Layer 4 of a small transformer language model trained on English Wikipedia (8 layers, counted from 0, width 64).
A neuron adds its activation times its output weights to the MLP's output. To switch it off is to set its activation to zero at one token and run the rest of the model.
A neuron's activation on a vector x is GELU(weights . x + bias), where the dot is the dot product.

Input weights of the MLP neurons that the questions are about. A number n stands for n times 0.011.
n11 (bias -0.013): 35 -5 10 40 74 33 10 34 40 48 21 -8 16 36 -34 -21 17 -6 20 -61 -40 21 17 -14 -10 -16 0 -30 -36 18 -22 0 32 -24 32 -27 -30 -34 4 26 -9 0 0 13 10 -20 14 -26 -12 -16 -26 -14 -44 -37 18 5 -16 29 17 -21 -7 -4 -9 10
n110 (bias -0.028): -60 57 15 -69 -2 28 29 -5 91 65 51 81 -10 -11 9 18 27 -39 67 -26 31 15 40 1 70 -88 -20 -11 -50 16 -20 -23 0 -8 57 -70 -51 14 41 -53 5 -17 19 -29 -60 -12 -31 15 35 -44 -85 -42 -47 36 -13 32 -9 -17 15 79 64 -1 -18 -2
n114 (bias -0.007): -12 -8 37 -11 24 -88 -9 18 -60 -11 -12 3 -30 35 38 -33 -9 20 -1 -39 13 21 -30 -74 20 -9 13 -44 -23 -28 -7 -12 -28 -1 55 -42 -8 28 -2 17 10 10 59 -25 11 39 15 15 9 66 74 17 -8 -28 4 9 51 -1 5 20 -78 -4 -2 -10
n160 (bias 0.018): -38 24 -16 8 9 51 -24 42 17 -12 25 -22 -12 8 -50 21 -22 15 -15 -34 -1 7 -25 17 19 -55 21 12 14 13 18 -28 6 4 7 -13 4 -10 8 20 11 -12 -17 31 -29 -5 -14 11 -8 -26 4 1 -25 71 -25 -28 9 18 10 23 -6 -3 -3 11
n213 (bias -0.002): -29 -41 34 -27 -37 -19 -23 40 -23 24 12 -60 66 27 -40 -78 -9 -31 -27 -5 16 -11 6 -24 1 14 6 15 -50 -4 -4 5 60 8 11 -10 19 36 -9 3 -8 6 -24 -16 33 -9 12 -19 -1 19 -11 -3 27 -12 15 39 39 -16 18 10 -17 -26 15 -2
n225 (bias 0.004): 23 36 -14 6 -9 -24 -32 14 -16 -6 -40 31 -23 23 20 -16 -68 -12 8 29 -2 -11 -22 -2 23 -47 5 36 -2 -13 -25 3 -15 24 -36 -39 19 -44 12 5 -2 9 16 -5 32 21 -18 -33 6 -31 55 21 3 15 -19 21 2 -6 33 37 -14 7 -15 21
n247 (bias -0.028): -2 -37 49 2 29 18 -51 28 -32 70 16 21 -6 59 -23 25 -12 2 -71 28 31 -16 -24 12 -41 -3 -38 39 14 -18 22 63 -14 -17 -2 -1 36 34 13 -52 -39 -1 2 20 13 -43 -59 25 -57 29 -21 45 44 -29 31 15 -50 36 -29 -55 23 25 -30 -39
n287 (bias -0.006): 0 -3 -11 -29 35 6 -6 3 -18 66 8 -13 -8 37 -3 28 -5 -26 8 -27 27 9 46 -33 39 23 11 -37 8 31 43 10 -7 16 -9 -31 -11 7 55 -13 1 -8 -49 -20 -7 -26 5 -20 6 31 0 -3 -27 25 -15 -4 3 -9 -21 -12 -47 -1 -28 -34
n305 (bias -0.007): 16 45 36 -13 22 -8 -10 -17 56 10 -9 4 29 -13 2 15 -45 4 -12 2 7 -18 5 -20 -6 17 40 10 31 25 -21 8 -22 3 -15 -32 24 -5 -40 -6 -12 -27 2 -16 52 -10 -43 -10 19 40 27 15 -13 -19 -5 -8 9 -56 14 -21 18 43 -8 -12
n306 (bias -0.016): -7 -23 -6 -40 13 20 -21 -9 8 32 -3 9 19 7 -5 5 10 8 -17 10 26 -31 -35 -50 -5 6 31 4 20 -31 21 10 -5 16 23 1 18 -27 -19 28 0 24 -1 23 12 12 -1 12 20 44 -13 -34 -3 -38 8 -14 -42 -4 -10 27 23 -29 -5 -13
n322 (bias 0.001): 18 -22 -43 41 -16 11 -45 7 5 -28 -4 -2 25 5 8 1 13 5 7 16 2 -30 -11 29 -35 6 -23 -35 -29 7 3 -4 32 -9 4 18 2 -19 -3 12 34 -3 11 36 -40 9 6 17 -25 4 32 -16 26 1 8 -18 -12 1 1 -44 -19 9 17 26
n326 (bias -0.001): -2 10 -61 -3 25 -18 -8 10 21 1 -44 11 24 26 36 -8 4 -41 6 -17 -9 17 26 13 -15 10 5 13 2 28 -8 16 -5 -56 12 6 3 -27 40 -47 3 -14 -17 -15 23 -20 5 -16 -31 -45 32 -7 29 17 23 -7 -11 -10 21 34 -24 44 69 -42
n403 (bias -0.009): 2 28 6 -24 -23 50 14 18 -12 39 4 -5 50 11 -64 33 -16 -41 4 -3 22 15 -7 -2 21 15 13 -6 -27 -52 2 -54 8 33 -6 10 10 6 40 -11 25 -16 -29 -59 -4 -7 11 14 35 -25 38 -33 26 -44 1 -33 37 16 7 -16 -16 -16 -40 -24
n454 (bias 0.001): -11 11 19 -9 -25 -30 -2 18 9 19 -17 9 34 -18 5 -23 8 -8 3 -10 -8 13 14 9 32 25 2 -34 -20 10 -11 -16 5 -19 -15 -17 6 -23 -34 -6 -9 -4 30 19 -1 -19 17 -59 -27 12 24 21 43 -43 4 14 -23 -28 8 -5 -5 -13 29 19
n460 (bias 0.008): -17 -10 0 -62 -26 13 16 -2 2 -21 -5 2 -9 -17 -17 67 13 -8 59 12 -34 -6 -39 10 33 19 21 -7 27 -7 5 -18 -9 -5 -31 13 10 -11 33 17 10 3 -20 25 -3 -14 -6 14 61 -14 -7 -25 45 -34 -31 8 32 5 -24 -2 -58 -2 -11 -10
n479 (bias -0.008): -20 -1 34 -28 25 30 34 -7 -23 -51 52 32 -1 48 -42 -14 27 -13 -26 -50 -5 33 -8 40 6 51 23 9 -36 17 -24 -50 -20 -50 -21 -19 -20 39 29 10 30 4 -1 17 -45 -55 -3 -15 27 33 -24 -4 4 -9 -21 6 -20 -10 1 3 37 6 -22 -1

Output weights of the MLP neurons that the questions are about. A number n stands for n times 0.0064.
n11: -17 -29 -8 15 -5 -22 39 11 -8 -30 -21 45 24 -1 31 3 29 8 38 -7 -28 14 2 -4 23 -65 -6 15 -26 -17 7 19 3 -27 34 -24 7 5 12 -16 18 30 -2 10 -16 10 -6 -73 6 -44 -39 4 24 -12 -18 -13 -30 11 -37 52 9 18 11 25
n110: -31 -51 55 23 11 3 -25 23 9 0 -9 84 -3 -16 -6 -17 49 -8 -27 -4 -27 -29 -3 30 95 -14 24 28 -12 -4 -34 20 -54 9 -60 12 -1 -19 11 -5 4 20 -35 -36 -5 50 -9 33 -60 -25 -58 8 22 34 -8 -50 8 29 -11 61 -2 -15 9 31
n114: 25 -29 26 36 13 -31 3 17 -56 27 -3 52 -16 -37 -3 22 -2 19 -42 8 24 18 -16 60 22 -16 1 11 -14 22 -10 20 34 15 -10 7 10 15 -14 -19 8 -16 -17 -4 20 10 -45 -14 -33 23 -11 -2 6 -9 20 -15 -2 -5 7 -9 -52 -6 -43 -16
n160: -9 -14 -38 9 -7 8 -9 -5 3 -4 -8 46 21 -11 -2 -1 12 -42 -6 12 -8 -19 5 -2 21 -14 -8 15 14 6 -14 1 -1 29 -19 4 -24 7 19 -7 -2 25 6 -2 0 15 2 -3 -28 26 -29 -9 -5 19 -9 -18 22 -12 22 -4 1 -43 6 42
n213: 1 -7 17 -1 -9 -1 -13 14 -30 22 7 16 3 14 36 -2 -53 10 -7 -7 -23 2 54 -21 33 -36 12 3 -33 34 -14 -1 58 19 -20 -27 18 2 -18 13 19 -50 2 -25 27 21 -20 -35 -18 -5 -7 -26 24 -12 -13 4 13 -3 -9 -4 -5 0 -4 13
n225: -10 10 41 3 -14 -13 -9 23 -9 0 0 -50 -8 2 21 3 3 33 0 -4 0 -2 2 6 -33 -21 7 -40 -22 -1 19 -8 18 18 25 -41 9 -3 16 -1 22 8 20 -4 -5 -30 -1 28 -11 -18 3 -6 5 -19 -1 -33 4 6 14 -7 18 16 29 -15
n247: 33 -3 -20 12 -14 21 34 33 4 -17 5 65 -9 21 39 22 56 27 18 -11 42 0 33 -15 3 20 -27 -19 15 0 -34 -24 36 -27 15 -19 -19 17 36 35 -14 -36 -7 -21 -5 -12 -12 18 -57 -17 -19 -22 -15 -32 -8 10 -27 -43 -17 24 12 -16 -43 -9
n287: 8 -10 -14 -11 27 -1 -36 0 -15 4 25 -40 13 26 -11 4 -11 -12 4 -13 39 -6 20 -9 -14 22 -11 -10 0 10 23 -5 21 -7 -7 -27 -4 7 21 15 26 -7 2 -25 11 -21 -2 3 8 11 -32 10 15 6 -4 -5 1 -26 -7 -36 5 32 9 13
n305: -4 25 -39 -29 -38 -4 -9 -4 -8 -1 -8 34 39 -36 0 -15 -9 -6 14 18 -25 14 15 -1 4 5 6 -25 5 16 -12 -19 16 9 6 0 18 4 17 35 8 19 -19 -17 14 -5 -14 14 -12 5 -20 2 1 -6 11 -50 49 7 8 -20 -2 13 -8 25
n306: -1 -9 -32 -13 23 14 -17 -2 -7 10 -4 13 34 0 18 -5 9 -28 9 -8 35 8 -16 -10 10 12 -23 -7 -8 22 -31 4 -1 10 -4 -2 31 -15 -2 -9 18 15 14 -4 -8 -13 -9 11 -20 24 -18 -24 9 3 48 -28 -16 -20 22 6 14 -1 -9 -7
n322: -23 9 15 5 5 5 29 -24 27 16 -2 5 -17 -13 -6 -19 -5 13 4 -8 16 -22 -14 -10 4 -35 -3 11 2 -16 6 9 -17 -10 4 4 4 -10 15 0 -22 -12 -24 23 -7 9 0 -21 1 -14 32 0 -16 -14 -5 29 -15 36 -27 8 22 -21 15 10
n326: -25 -10 -4 16 -7 -22 19 -27 24 22 -16 -22 3 -19 39 19 1 10 -19 -7 -13 -10 30 23 7 -7 -9 -29 1 -2 20 4 12 -21 51 21 -10 -13 -3 -21 -7 -9 -13 16 -2 -21 22 0 9 14 10 11 -1 -32 -22 -2 -8 3 11 -1 -11 -11 42 -24
n403: -21 9 1 53 10 17 13 2 -10 4 -22 -31 44 23 -25 14 -23 -13 2 -10 -1 -10 -25 8 10 -26 -2 -34 -35 -33 -9 -35 -20 29 4 -14 -18 12 -1 25 18 -26 -15 -40 32 -7 57 4 27 7 6 -10 18 -5 44 -9 15 -42 8 -2 -1 41 29 -7
n454: -30 -17 -26 -5 -8 -8 -1 8 -23 12 -5 52 18 -19 -4 8 -24 -23 7 0 -3 -8 -2 17 25 -2 -6 -8 -7 5 -3 -12 22 8 -1 22 -2 4 14 12 -2 19 9 30 -29 31 -29 -6 -9 1 -8 9 10 -3 -4 -32 22 20 9 -6 5 -19 -16 29
n460: -19 -9 8 -21 10 -5 29 12 -2 -9 -6 -35 19 14 -16 11 1 12 8 14 4 20 -46 8 -10 9 -25 -14 -9 17 26 -28 -21 -20 25 24 16 -16 3 10 10 -3 -1 1 8 -27 21 -2 19 -12 0 -6 -2 -38 -4 -24 13 24 -17 30 7 4 20 -30
n479: 1 4 7 45 13 10 29 -48 -11 11 8 42 -39 0 -19 22 8 -41 -61 15 3 -29 14 -13 -20 27 4 3 5 45 25 31 56 40 -50 -5 -34 -31 -10 -38 13 8 -5 -14 1 22 -52 14 -70 25 27 28 11 14 -11 15 -37 0 20 -13 23 -24 -34 4

Each question names a token from some text and the token that comes next. It shows the vector x that enters the MLP there. A number n stands for n times 0.033.

Then comes g, the gradient of the next token's log-probability with respect to the MLP's output, scaled to length 1. A neuron's effect is roughly proportional to its activation times (output weights . g). A number n stands for n times 0.0049.

"1", then "9"
x: 21 -28 -40 16 20 30 -23 10 -16 17 5 58 37 -14 -8 32 20 -48 -20 -19 -15 -37 17 -3 34 2 10 28 25 -18 -74 9 -20 33 -57 3 -28 21 -15 30 2 42 -36 -7 1 50 -22 9 -5 1 -13 -39 46 14 28 -16 18 -32 16 9 -70 -22 -23 18
g: -22 -33 -33 19 0 21 12 -16 13 -22 -9 -6 45 -22 -37 -24 -16 -14 -8 54 -6 -45 19 16 -42 -3 30 30 24 -25 -31 -18 -31 -39 -21 -2 30 -22 43 -27 37 39 14 8 3 13 -7 13 17 -21 39 40 -4 -12 -18 -23 13 -13 36 1 6 16 48 -28
Which two neurons, each switched off alone, lower its probability most, in order? n403, n460

" (", then "1"
x: 19 -35 -5 10 14 -1 -23 7 2 -12 -4 77 24 -10 -17 23 2 -38 0 -7 -19 -25 17 8 57 7 21 21 12 -2 -75 25 -21 35 -67 6 -36 3 -21 17 -20 18 -19 2 7 47 -30 11 -24 -2 -14 -31 48 39 29 17 3 -25 18 -22 -76 -15 -13 34
g: -23 -22 -1 -6 31 22 -24 18 -27 -39 15 -24 -13 11 41 14 -16 -37 13 5 -42 -7 20 61 19 -6 -5 19 -1 -2 -10 8 28 12 1 10 29 10 40 -50 12 57 -26 17 -5 8 -18 -44 31 -58 -24 -19 32 -36 -2 14 -28 21 6 33 4 -15 -33 2
Switching off which neuron hurts the next token most? n454

",", then " the"
x: 19 -21 -26 30 10 19 -17 -6 -11 -4 12 68 15 -3 3 24 -10 -47 -8 -10 -11 -43 18 7 41 -2 14 31 7 -12 -59 35 -30 30 -55 5 -34 5 1 12 -12 21 -7 -17 24 66 -53 -8 -28 19 -21 -43 45 48 18 1 -9 -17 17 -31 -62 7 -16 29
g: -2 -22 -46 36 2 2 31 12 1 -11 28 35 -28 -9 0 70 27 20 -19 26 24 -13 -17 -17 9 -32 7 -15 13 58 -21 20 -23 -29 -10 -3 -9 14 -43 17 13 10 -17 -18 -24 13 -4 44 24 -63 39 -7 -17 24 -30 6 -40 -29 6 -24 8 22 4 -22
Switching off which neuron hurts the next token most? n247

"ti", then "ro"
x: 23 -17 -37 8 -3 19 -25 14 -1 -24 -1 65 42 -6 -21 13 1 -35 35 -12 -28 -39 11 0 31 9 14 42 23 -10 -63 26 -27 32 -69 1 -27 -1 -16 -7 7 39 -20 4 8 60 -34 -2 -28 5 4 -37 44 38 24 15 24 -31 -12 -18 -71 3 -10 20
g: 13 29 -52 -6 39 27 34 7 -7 -21 -20 -3 -7 -2 -9 48 17 5 -26 44 11 -13 -54 11 -6 -31 18 -43 21 -19 -26 24 -18 20 -33 -9 -50 -17 48 -21 -8 21 -22 13 26 -18 6 54 -16 -3 48 23 -21 -1 -18 -15 17 18 -6 -39 -15 21 1 10
Which neuron, switched off, raises the next token's probability most? n326

"Career", then "=="
x: 7 -25 -27 20 31 0 -25 -3 -7 9 10 73 29 -43 8 10 20 -63 -8 -26 -4 -46 16 5 45 7 6 32 7 -4 -64 8 -29 2 -60 -1 -35 32 -12 12 6 49 -5 -22 8 37 -27 -4 -10 9 -25 -37 39 33 28 -16 7 -21 24 22 -49 8 -32 35
g: 26 -19 -10 27 -7 37 12 -8 9 -40 -28 -3 7 24 23 1 -5 8 -57 2 -13 7 52 -14 31 -19 -18 17 -13 -1 -31 -8 6 19 -42 38 8 23 20 -9 16 -24 35 -12 -29 1 -53 62 -51 9 26 9 22 -34 -9 39 30 -18 -40 -25 -9 16 -15 2
Switching off which neuron hurts the next token most? n110

" Angeles", then " and"
x: 20 -10 -77 24 -4 13 -30 -5 -8 -7 20 55 29 7 -12 22 2 -51 2 6 -21 -29 22 9 32 12 20 26 19 -5 -65 9 -19 30 -85 5 -8 6 -7 13 3 23 4 -9 14 63 -38 2 -22 14 -22 -34 33 37 34 -6 7 -30 6 13 -76 -25 -18 31
g: 25 5 -31 56 -13 4 17 41 -24 -21 34 39 25 29 47 3 -13 -45 -14 -13 -31 -29 -26 17 15 -23 16 15 -9 -1 24 23 6 -21 -18 16 23 9 -28 -34 27 -9 -2 6 18 -13 -12 -4 17 -12 2 3 25 -49 -62 24 -17 -17 -39 -5 -39 41 35 -12
Switching off which neuron hurts the next token most? n326

"1", then "6"
x: 17 -40 -39 19 25 24 -25 10 -12 17 5 64 25 -18 -3 35 21 -47 -27 -17 -12 -46 13 4 42 8 10 21 20 -13 -62 15 -17 28 -62 14 -29 17 -12 23 14 39 -33 4 -2 63 -21 5 -18 7 -20 -24 37 5 25 -11 3 -35 20 5 -70 -31 -18 25
g: 47 -11 -31 -3 -19 12 -43 9 -17 38 11 -33 -34 5 -48 13 0 -9 25 -5 24 14 22 4 -18 26 -49 24 -2 -5 13 -17 24 21 8 -39 -8 2 -15 26 12 15 19 -15 -35 -2 -28 32 10 15 -38 -8 -11 20 47 8 56 19 -32 -27 -15 18 -58 40
Switching off which neuron hurts the next token most? n287

" the", then " Or"
x: 24 -12 -35 16 9 17 -22 -8 -21 -18 7 67 20 -7 3 14 14 -35 -21 -20 -12 -33 14 13 35 -4 16 32 19 2 -58 20 -23 30 -54 9 -37 23 -17 34 -5 26 -22 -2 11 64 -29 13 -26 10 -26 -32 25 42 25 -20 21 -37 13 17 -93 -1 -29 21
g: 3 -1 -51 11 -29 35 -3 -44 -6 2 -36 11 21 -18 -22 4 8 -31 45 17 -10 24 6 -4 -23 54 -23 -14 36 -14 -12 -23 -10 20 20 38 -10 -29 30 -32 24 -8 -45 -3 29 21 -22 1 -38 41 0 -10 -27 43 49 21 -4 -10 -2 0 22 -42 -14 31
Switching off which neuron hurts the next token most? n160

"A", then "c"
x: 0 -27 -13 11 30 12 -23 6 -12 -3 -15 63 39 -31 -13 12 29 -51 -17 -27 -15 -20 1 -2 36 -4 12 19 -1 6 -51 26 -31 32 -60 4 -37 30 -7 21 14 41 -20 -13 13 52 -18 4 -27 5 -3 -38 39 36 43 -19 14 -16 4 12 -89 -2 -20 32
g: 15 12 -44 45 10 -21 -35 -2 32 3 -2 3 -22 14 -34 55 -5 -34 11 14 -21 -11 1 -69 21 5 -35 18 -20 -3 -5 -25 -37 -10 -13 -1 -15 -9 -33 13 29 -3 7 -14 -1 -42 -5 61 -6 -7 45 13 11 13 28 16 -13 43 -43 4 22 33 17 27
Switching off which neuron hurts the next token most? n403

"FC", then "\n"
x: 7 -27 -54 14 20 11 -29 11 1 -18 10 60 23 -15 -18 28 12 -47 20 -5 -30 -34 2 -3 40 24 29 30 17 -3 -67 -2 -18 33 -71 16 -23 18 -4 8 -3 27 -21 7 16 57 -23 -5 -24 -4 1 -21 43 47 22 -3 -4 -33 7 -4 -84 -19 -16 35
g: -17 30 1 16 17 -6 -22 26 12 -11 40 -1 -34 29 4 -3 -55 -21 -6 17 -17 -5 -22 25 12 16 -69 8 -25 -11 -23 26 -17 -29 12 -32 72 -20 27 -7 -21 14 -22 1 2 24 33 -23 -5 10 -22 41 -21 3 22 48 -10 26 -3 -3 -30 -11 -35 43
Which neuron, switched off, raises the next token's probability most? n225

"8", then "8"
x: 20 -40 -44 10 29 21 -22 -1 -14 19 13 68 22 -17 1 38 22 -51 -16 -15 -13 -46 18 -4 35 20 12 25 13 -17 -59 25 -11 30 -60 8 -29 24 -12 19 20 34 -33 -1 4 63 -16 -3 -24 5 -22 -27 34 8 18 0 12 -34 9 -8 -70 -31 -20 27
g: 2 -11 0 26 46 0 27 -3 33 31 -14 -40 -5 -18 -40 -19 -29 17 -31 -26 -9 1 10 -36 -39 -21 28 13 32 20 -42 3 -16 -1 1 -37 24 23 38 -14 28 -22 -47 -8 -26 42 14 31 8 -23 21 5 -49 -48 -5 9 1 14 44 28 8 11 31 7
Which neuron, switched off, raises the next token's probability most? n306

"yer", then "feld"
x: 35 -27 -37 8 6 23 -24 8 -10 -14 -3 72 29 -14 -3 27 -8 -45 12 1 -22 -53 10 -7 44 22 9 36 21 -8 -65 15 -17 34 -80 -6 -20 7 -2 -2 9 31 -10 11 9 56 -25 -2 -31 7 -1 -47 34 27 16 22 -1 -23 11 -13 -73 -1 -13 22
g: -32 -22 11 -12 -23 21 -14 10 0 24 -21 46 -13 -7 6 0 -41 31 52 -14 -44 -7 -26 6 -68 -13 53 -36 -5 1 8 19 27 9 -46 -19 -14 -20 -11 -19 42 -13 9 -17 -7 -30 -5 17 -21 -1 29 33 4 26 23 35 4 2 -23 59 -9 14 14 18
Which neuron, switched off, raises the next token's probability most? n460

"\n", then "In"
x: 6 -32 -9 12 39 7 -34 13 -14 17 -23 60 30 -23 -3 17 29 -49 -27 -24 -5 -22 6 6 44 -9 20 39 -6 -4 -63 31 -31 23 -58 14 -26 25 -18 5 15 47 -24 -20 16 47 -35 18 -33 11 -29 -25 29 25 27 -34 6 -21 12 9 -56 4 -18 35
g: 49 2 -15 -24 -8 9 -5 17 22 -62 -21 37 13 -8 3 -25 -44 -47 -26 17 -19 -1 20 9 0 -23 68 -12 -19 8 9 9 -44 27 -12 4 44 13 -17 21 -21 -5 21 18 0 -28 -5 -22 -5 36 -7 -14 47 19 -24 14 9 26 13 -52 8 1 38 -31
Which neuron, switched off, raises the next token's probability most? n247

"In", then " "
x: 5 -30 -28 9 29 12 -30 8 -10 3 -16 78 45 -33 -9 19 19 -43 -17 -27 -4 -28 8 2 33 -9 19 18 10 15 -50 24 -37 22 -65 9 -33 19 -22 18 22 41 -31 -18 16 51 -24 11 -27 1 -15 -28 34 27 32 -31 10 -24 19 19 -60 3 -23 31
g: -34 5 20 -16 42 -12 -30 13 10 -1 -16 -21 8 16 58 -22 -40 -14 1 -14 20 32 4 -54 13 22 87 -6 -15 -7 -39 15 -25 -10 -15 31 21 44 22 -5 3 -37 16 16 -17 7 -20 -20 -23 2 -35 -42 1 -30 5 12 42 2 24 7 11 -12 -11 10
Switching off which neuron hurts the next token most? n306

" are", then " different"
x: 3 -22 -18 31 13 15 -17 -1 -12 -8 -16 83 30 -8 3 15 32 -23 -18 -9 -8 -33 6 0 42 -10 13 44 -4 -5 -39 33 -35 35 -57 5 -33 6 -9 6 10 23 -22 7 8 57 -36 -1 -35 3 -22 -44 36 37 4 -6 7 -27 27 -1 -82 17 -37 17
g: -53 15 3 21 -11 23 20 13 22 44 -8 -4 -22 1 3 -35 -1 -1 -45 16 10 11 14 -31 37 -19 -34 60 24 49 -18 -19 17 -42 -34 -24 -13 -36 -7 -26 21 -19 16 -8 -16 20 -6 19 45 -29 64 22 3 -16 -19 12 13 -12 8 -4 -29 22 2 -27
Switching off which neuron hurts the next token most? n322

" was", then " a"
x: 14 -21 -13 15 14 6 -15 -7 -37 -7 -1 85 19 -33 4 11 34 -31 -23 -22 -5 -33 14 14 46 0 14 33 8 -10 -61 37 -34 28 -53 2 -35 24 -19 8 12 17 -21 -10 1 23 -29 -1 -25 12 -14 -30 49 36 16 -12 11 -26 27 -1 -73 10 -24 55
g: -27 -6 -20 -15 -16 -30 11 -16 -11 39 37 28 2 -2 -44 22 4 -5 -51 24 8 -22 14 -1 -1 12 -77 7 9 15 16 -15 11 -17 -51 5 -14 -5 7 -19 2 21 -43 13 69 -1 -23 47 10 -48 31 45 11 -3 28 14 -5 2 -13 10 3 -13 33 3
Switching off which neuron hurts the next token most? n479

"ight", then "ing"
x: 39 -33 -40 2 3 3 -26 17 -5 -15 -1 70 37 -6 8 35 5 -61 15 -16 -16 -42 -3 3 33 24 7 43 11 -21 -72 -1 -15 25 -68 11 -28 15 -10 10 -7 39 -6 7 15 69 -28 -5 -21 -1 12 -30 18 33 20 -3 10 -32 -5 13 -66 -3 -14 14
g: 47 -25 -2 2 -48 9 -28 -7 9 0 -27 27 -32 17 35 -14 -33 1 13 -4 26 -7 -42 16 -19 21 41 18 -70 -33 28 -1 5 38 -12 -12 -21 -13 -27 19 19 9 -53 14 4 -38 39 10 -15 8 -5 2 -12 36 14 30 27 6 -41 19 9 23 -28 29
Switching off which neuron hurts the next token most? n403

" long", then " history"
x: 33 -19 -30 27 13 3 -23 7 -18 -16 7 72 45 -17 2 8 16 -50 -11 -23 -13 -51 20 1 22 -3 20 42 25 -17 -50 23 -25 11 -57 4 -30 25 -19 28 -21 40 -21 -5 2 39 -25 4 -17 3 -9 -46 42 33 29 -17 36 -27 7 21 -71 -7 -18 13
g: -19 14 40 9 -33 -9 -10 -1 16 14 13 25 -3 -56 -21 -16 1 -14 -6 -39 51 -34 15 34 -38 12 -6 8 62 10 6 -35 45 37 6 -25 38 -62 -7 -5 -3 -26 -12 -4 14 46 -1 0 15 10 -14 18 22 -25 -3 -21 -16 -13 26 23 -48 -19 11 0
Which neuron, switched off, raises the next token's probability most? n460

" –", then " U"
x: 24 -24 -26 29 16 -3 -29 -11 -19 0 5 64 26 -19 3 27 10 -45 6 -9 -14 -26 24 11 43 -1 15 30 19 -11 -64 25 -14 32 -58 10 -49 6 -10 3 -21 24 -11 -1 20 61 -42 -3 -24 4 -17 -37 41 56 19 11 -3 -26 9 -22 -71 -8 -12 27
g: -4 -3 -17 -17 -13 25 -5 -9 7 -7 24 -45 25 30 -4 29 -32 -26 -23 -3 -7 7 10 52 14 24 -12 27 -40 39 16 -24 -2 29 74 -12 12 28 -38 7 3 20 -10 28 -10 -5 41 -33 -47 -14 -53 -24 1 45 -28 3 -12 22 -9 -23 20 -27 -8 -15
Which neuron, switched off, raises the next token's probability most? n322

" Sal", then "k"
x: 29 -12 -49 20 0 6 -45 -6 -12 -17 -1 62 13 -3 -6 8 3 -37 5 -20 -36 -18 28 7 33 12 10 28 20 -6 -61 20 -18 45 -72 5 -34 -1 -5 24 -3 40 -20 1 2 56 -28 9 -25 9 6 -29 39 57 34 5 4 -33 -10 5 -73 -20 -12 34
g: 38 16 -7 -16 -22 14 16 -34 -24 6 -26 -37 47 -6 -28 12 2 12 17 7 20 4 24 32 -24 -6 -16 -1 26 -11 -12 -13 -15 -67 -5 2 -27 -28 -20 7 34 -65 -42 25 -14 27 10 11 -14 -4 -17 -7 13 29 -6 -11 -30 66 42 40 1 9 28 19
Switching off which neuron hurts the next token most? n460

" a", then " Liberal"
x: 17 -23 -16 18 6 12 -22 -4 -22 -8 -6 67 30 -25 -5 11 24 -37 -32 -30 -21 -17 16 17 45 -4 24 30 0 -12 -48 31 -13 23 -55 -6 -48 22 -10 15 -7 30 -18 3 12 47 -26 6 -18 1 -24 -32 47 37 39 -12 18 -22 16 8 -91 -12 -17 45
g: -32 -12 20 -32 7 8 49 -26 -8 17 0 -33 20 8 26 -49 6 37 15 -44 7 -10 -17 46 -33 -21 -21 -21 24 -10 28 8 17 66 31 -25 -15 16 56 -37 -28 -15 7 -7 -18 20 29 -7 7 32 -51 -10 21 -2 -4 -12 -25 -19 7 30 -21 -12 14 -2
Switching off which neuron hurts the next token most? n225

"e", then "man"
x: 15 -32 -33 18 -2 13 -32 21 -18 -13 -1 63 18 -17 1 11 18 -53 -12 -22 -16 -42 18 11 43 13 27 30 26 -15 -72 23 -17 40 -68 14 -32 15 -24 17 10 24 -14 -1 18 46 -11 18 -24 16 -3 -17 38 18 22 -8 27 -48 -1 8 -82 -14 -17 23
g: 28 34 -46 0 -32 -29 -21 13 -18 -27 38 14 -22 -8 6 45 -7 -3 -15 44 -11 -18 22 7 16 5 -22 24 10 23 -7 -31 0 1 -8 15 67 36 -18 5 37 11 -11 22 -15 31 -9 -33 37 -38 -3 -43 -13 38 -8 -8 -49 -22 -25 -29 7 -27 13 32
Switching off which neuron hurts the next token most? n213

" him", then " because"
x: 32 -13 -21 22 18 -1 -28 -2 -32 -18 9 79 11 -19 1 14 18 -41 -14 -9 -25 -20 8 10 47 15 17 40 15 -8 -70 21 -9 18 -75 9 -39 13 -15 14 14 26 -7 -9 9 46 -23 5 -32 20 1 -35 30 29 8 -1 16 -42 15 11 -82 -13 -23 33
g: 9 15 -55 -14 -47 27 29 37 -7 -34 -6 12 27 -32 32 21 -33 -23 2 16 35 1 -7 52 -10 -10 -29 -13 60 -7 27 29 -18 13 -4 1 -5 -37 23 -6 35 -43 -43 26 20 20 16 15 2 10 -43 -8 4 -30 3 9 -25 -13 19 -26 -8 -8 -33 25
Switching off which neuron hurts the next token most? n114

" theater", then "s"
x: 16 -6 -34 31 6 2 -29 -6 -10 -19 13 69 33 -12 -14 20 20 -57 -21 1 -11 -41 16 24 49 13 26 27 12 -8 -62 14 -24 21 -79 16 -28 5 -25 25 16 26 -4 3 20 51 -22 -14 -8 11 -23 -36 31 24 24 -6 0 -44 6 15 -73 -8 -20 25
g: 27 26 3 -16 -3 -16 33 -20 9 68 -20 13 -51 14 36 44 49 -27 7 30 39 19 -11 4 16 -15 -25 -16 -15 7 13 -38 -24 -2 9 5 -28 -10 -53 28 7 15 30 23 -41 -13 23 -21 -10 -40 -22 7 3 17 0 7 -14 -36 -46 -28 -1 25 9 -4
Switching off which neuron hurts the next token most? n460

"ham", then "."
x: 16 -15 -33 13 1 9 -37 4 -17 -29 1 76 17 5 1 17 3 -33 15 7 -40 -31 2 5 26 23 18 47 31 2 -71 15 -23 26 -77 9 -21 22 -21 8 16 28 2 -9 4 48 -27 10 -30 -4 2 -29 27 44 21 9 9 -26 4 -6 -85 -32 -14 31
g: 2 11 -11 19 -15 20 12 27 3 -30 35 5 -11 20 -10 4 -20 -26 -30 22 -38 -20 10 24 19 30 -60 -39 -10 26 -16 34 -9 -23 36 -20 86 13 38 2 0 -16 36 9 22 -4 26 -5 -29 -2 -39 18 -32 -26 -27 22 5 -31 4 -24 -7 -21 -20 33
Switching off which neuron hurts the next token most? n460

" modern", then " M"
x: 34 -12 -53 16 8 11 -21 -9 -18 -17 0 70 36 -12 -5 10 34 -50 -9 -8 -13 -51 17 15 20 -9 11 37 31 -7 -65 21 -25 31 -45 6 -20 23 -19 35 4 30 -27 -11 8 47 -29 1 -14 3 -14 -50 36 26 26 -21 41 -31 -2 22 -65 1 -22 13
g: -26 27 -8 -48 34 9 21 -31 21 53 17 6 14 -8 -32 36 36 13 12 12 -27 10 13 2 -12 2 -64 -31 32 21 -2 17 4 19 9 41 -44 19 -20 -20 -50 -65 23 17 14 6 6 -24 -27 0 -13 -8 31 29 -5 -15 7 4 18 -45 0 2 -18 -13
Switching off which neuron hurts the next token most? n326